Layer 5 of a small transformer language model trained on English Wikipedia (10 layers, counted from 0, width 96).
A neuron's activation on a vector x is ReLU(gate . x + bias) times (in . x + bias), where the dot is the dot product.

Input weights of the MLP neurons that the questions are about. A number n stands for n times 0.0014.
n96 gate (bias -0.041): -24 -223 -20 195 206 -196 163 -20 -30 -4 222 107 -113 -163 77 -48 20 323 8 8 41 108 65 -157 -17 237 148 66 -65 -32 -196 -28 126 21 -240 -8 82 -152 114 -27 306 -297 -12 -12 152 21 126 195 8 -20 -73 -120 -66 85 12 -35 78 -75 -179 203 -117 -32 154 -76 -183 -20 -87 -24 -46 -8 41 -94 -173 116 -88 -17 -321 56 -20 187 173 16 232 -174 -129 -8 -194 81 -20 55 326 -24 97 248 16 -169
n161 gate (bias -0.148): -225 -65 -16 -8 -38 -24 -42 103 -92 -8 67 -135 111 117 87 118 56 -53 -200 101 -63 82 -182 62 51 -128 -113 -4 -197 -77 121 -189 -30 39 122 87 -83 320 -158 4 -107 -4 -58 -29 53 110 154 20 -4 299 -170 -221 -34 -100 42 104 -344 76 111 -156 -209 -83 29 160 220 169 157 71 77 36 38 -68 115 -12 12 26 198 114 -177 -90 139 363 -276 50 251 84 -38 -405 81 -225 -8 -95 269 67 -17 95
n220 gate (bias -0.135): -52 418 95 -114 -4 -17 -53 31 84 -176 138 -36 157 -44 48 -30 -30 130 149 -64 -89 -48 -166 179 -23 311 58 40 -359 -138 22 -126 233 -289 -81 -96 -156 78 97 -50 17 -52 13 133 203 116 57 42 224 156 -218 35 0 40 -216 -47 -36 60 -158 108 136 140 -26 -298 -110 -301 13 -365 -163 -4 -196 -30 105 225 -352 68 53 -17 52 -117 -67 -142 58 237 -46 191 112 101 154 151 128 -175 -87 -49 44 -52
n253 gate (bias -0.163): 134 -133 -209 -194 0 28 -317 -174 -123 128 -123 -137 19 19 342 -43 -51 -90 -134 0 147 134 -67 -197 -35 353 -29 -30 44 -213 190 -38 151 -298 138 29 -209 -15 -233 5 106 43 224 -166 -338 -138 253 -79 171 -187 158 210 207 -175 -129 197 -147 -14 -74 -336 -47 73 165 -150 160 -245 -272 63 315 -65 0 28 -53 76 -110 -55 69 72 -10 133 -201 138 -144 111 -70 -39 -143 320 183 40 220 -116 207 266 -73 173
n96 in (bias 0.049): 86 -183 38 213 185 215 -135 108 226 -132 49 167 328 105 -147 -158 167 -73 -4 -249 -31 52 316 -324 -31 62 40 191 149 183 166 -227 -104 -172 -44 69 -96 -50 4 25 56 -69 -271 88 38 88 83 -133 60 -4 -92 47 -194 -91 -186 239 97 51 134 -124 -237 22 26 61 144 -4 -84 113 94 -8 374 151 90 -68 -309 89 4 -103 -9 9 -114 -51 -111 13 33 22 -199 -196 -34 -199 67 -43 168 -49 -254 -237
n161 in (bias -0.060): 116 -240 45 131 -17 -147 263 344 -107 -268 150 21 142 -135 -34 33 -97 -145 -233 4 -51 -33 -42 176 -9 -43 -38 -138 -85 -289 157 162 -166 -171 150 13 93 132 -72 -124 -154 87 55 -106 12 26 135 61 -78 -25 31 -66 60 80 -112 -183 238 -57 -82 -185 99 -118 46 206 -80 33 4 177 -48 427 17 -65 -46 99 58 65 -167 33 -275 -186 115 194 198 -143 174 -132 -81 -102 139 206 -134 -80 -84 -17 -21 205
n220 in (bias -0.013): 5 5 -319 212 -155 -119 -104 69 -324 10 -160 85 83 139 5 73 38 -68 -136 -139 30 165 -49 -392 101 -81 -75 -45 25 -270 119 -112 -225 -313 20 -10 -118 -252 -25 205 171 34 -183 -194 165 -25 431 -147 125 -238 311 185 225 296 166 -167 -110 -62 212 -236 58 -30 -118 42 -321 284 -221 -64 127 -132 160 167 20 324 175 -335 185 -58 -132 131 -55 0 -201 5 -152 70 -100 -41 -5 -164 -43 -34 10 -10 -94 5
n253 in (bias 0.038): -121 -297 84 32 -195 -21 43 191 152 229 -276 49 -53 118 -154 68 133 -162 44 -21 -5 16 -16 -111 126 213 204 -60 -43 -31 -75 -110 481 -377 298 -280 163 83 53 25 179 300 305 236 241 -373 273 164 172 -53 146 -16 151 -53 -65 190 -145 -5 98 54 -63 127 -85 60 32 -201 -71 303 209 -188 16 62 -79 209 68 126 356 31 105 340 -329 277 223 -228 10 0 0 -106 -351 -72 283 53 0 87 -150 -211

Each question shows a token from some text and the vector x that enters the MLP there. A number n stands for n times 0.0059.

" Ar": 69 154 -26 -6 88 -138 -99 -61 16 -19 22 -68 38 128 6 -71 119 62 237 84 -10 50 26 -111 -56 -12 10 59 -8 -240 150 -79 -74 175 -21 82 -174 -167 13 -36 -80 93 -139 130 -225 -144 -122 -55 38 107 -116 201 69 -58 4 -56 -63 132 137 71 -95 146 -8 35 -118 153 -83 6 -68 204 -127 24 37 118 95 77 -11 -98 -265 31 -71 37 167 82 -158 -183 102 -116 56 102 99 117 -6 -18 16 -193
Which neuron fires most, and how strongly? n220, at about 0.41

"ax": 109 88 -105 247 81 -233 -150 -79 77 -10 -80 86 -47 95 -1 91 41 165 -111 187 -72 117 -11 -33 -56 9 -58 14 -64 63 142 94 -34 -7 82 -86 -108 -86 -38 108 51 3 4 92 35 -59 79 -74 84 69 -168 116 -202 -73 -10 -302 -77 -25 -8 -93 -130 93 135 123 26 316 -129 -124 76 201 -143 63 43 30 158 62 -105 -71 19 -58 -160 -75 43 54 34 13 -52 -60 -78 -113 -45 93 -118 148 -7 -132
Which neuron lights up most? n96

" f": 232 103 -14 48 67 -95 -122 14 106 108 58 -71 36 251 -133 129 -69 173 -73 177 -81 71 -68 -180 -129 -36 -23 -87 -44 16 98 -56 173 61 128 -124 -8 -195 -112 144 -14 -33 115 105 85 -46 63 -18 53 0 -209 206 -226 106 -137 -169 -155 186 44 -90 -6 122 -50 -150 -73 57 -73 77 -109 188 40 149 96 -239 26 51 -19 -36 -38 -25 -45 137 66 12 -75 -66 14 1 55 -72 10 47 -92 100 -88 -236
Which neuron lights up most? n220

"itch": -2 21 -72 227 35 -94 15 -192 -10 -100 -103 -22 8 6 56 88 -149 166 34 101 -147 77 -37 -20 -152 57 -196 63 -67 -91 150 153 -26 100 -36 -30 -209 -113 -5 6 51 38 26 70 88 5 -59 54 23 84 -170 -18 -94 23 -17 -281 -82 -68 -14 -92 -58 47 109 176 -105 325 -82 101 129 261 42 127 174 -26 65 119 37 -93 -106 64 -181 87 -1 -78 74 0 -64 -20 67 20 -175 19 -156 180 -15 -58
Which neuron lights up most? n161

" his": 108 -45 1 -22 35 -130 -171 -22 119 -64 59 26 -169 98 84 121 -141 41 -81 229 31 158 -5 -153 56 -22 -77 32 24 -236 127 -30 361 149 -13 -279 -36 -37 -17 213 96 -63 -12 19 42 -124 58 -52 37 147 -135 163 -109 207 -17 -113 -121 -115 29 -141 -14 123 -61 162 -38 60 -124 -74 -59 12 -22 177 7 40 129 131 -16 -53 -16 36 -49 48 61 -39 -44 -127 -166 -163 -66 10 67 -58 -25 134 -9 -105
Which neuron fires most, and how strongly? n253, at about 3.6

" the": 148 -4 8 117 47 -234 -133 -6 -14 20 17 -9 -130 145 17 58 -49 167 -45 147 47 80 -50 -131 82 20 -122 23 60 20 218 -81 60 106 20 -320 -108 11 -7 159 39 -50 65 103 59 -90 15 -97 66 80 -112 255 -91 15 -20 -278 -96 -110 -51 -136 -129 105 -73 179 -4 66 -197 -98 -174 -14 36 180 76 37 105 153 -74 38 63 24 -66 18 140 -59 -140 -71 -75 -61 -31 113 29 -21 -32 144 44 -154
Which neuron fires most, and how strongly? n253, at about 0.75

"irl": -60 -24 30 257 108 -120 81 -28 -48 -67 65 98 48 -90 103 142 -99 125 -22 134 -133 110 -208 -90 -143 34 -121 16 -118 -163 120 80 35 57 137 52 -257 -34 -2 26 35 8 -20 71 -7 31 81 -64 103 120 -240 183 -56 34 26 -126 -115 -55 -16 1 -89 80 50 175 -109 221 -103 135 174 160 94 144 52 -71 127 28 -14 -155 -122 65 -89 -174 123 -125 -28 -150 -143 -112 40 -36 -196 41 -25 132 50 -109
Which neuron fires most, and how strongly? n161, at about 3.5

" who": 130 -13 -13 71 4 -168 -177 54 60 8 148 -22 76 -74 126 67 -50 97 46 128 -87 100 -187 -16 -15 17 12 50 127 -144 123 175 104 189 -28 -189 -3 1 -60 225 71 -15 1 153 35 -72 -114 -102 -39 218 -224 50 -76 199 -128 -147 -220 -83 132 -150 8 65 70 111 -27 28 -196 -39 -54 33 67 70 26 -42 231 -39 -93 -90 -14 -2 -78 -50 -47 52 106 -175 -95 -122 -55 -77 -30 76 16 121 -75 -19
Which neuron lights up most? n161

" that": 219 -49 -39 116 34 -160 -81 57 7 14 124 -85 23 114 130 -35 -34 208 -71 62 45 123 -132 21 23 38 67 72 83 74 139 35 72 179 -106 -193 -92 -52 102 189 116 -14 27 105 -50 -43 -120 -154 -22 178 -255 23 -106 223 -166 -225 -175 -63 2 -307 -28 41 117 11 -65 48 -219 -114 8 -4 79 126 11 -38 132 7 -7 20 -31 73 -97 -1 55 57 -33 -44 -137 -56 62 -109 -45 84 20 37 1 -107
Which neuron lights up most? n96

"ame": 43 -44 120 206 -11 -29 76 -181 -84 -9 5 -64 -49 -28 133 -12 22 134 -49 135 -150 127 -2 -1 -26 -12 -130 150 -61 2 -4 130 86 31 39 -82 -349 -105 54 -7 -92 79 -63 91 163 3 3 -138 -12 56 -153 21 -111 144 -99 -318 -175 -74 10 -111 23 151 -3 -26 -32 280 -171 158 163 141 124 27 38 -40 162 100 -8 -114 -182 38 -35 -49 109 -79 -2 -93 23 64 53 13 -56 115 14 104 -4 -84
Which neuron lights up most? n161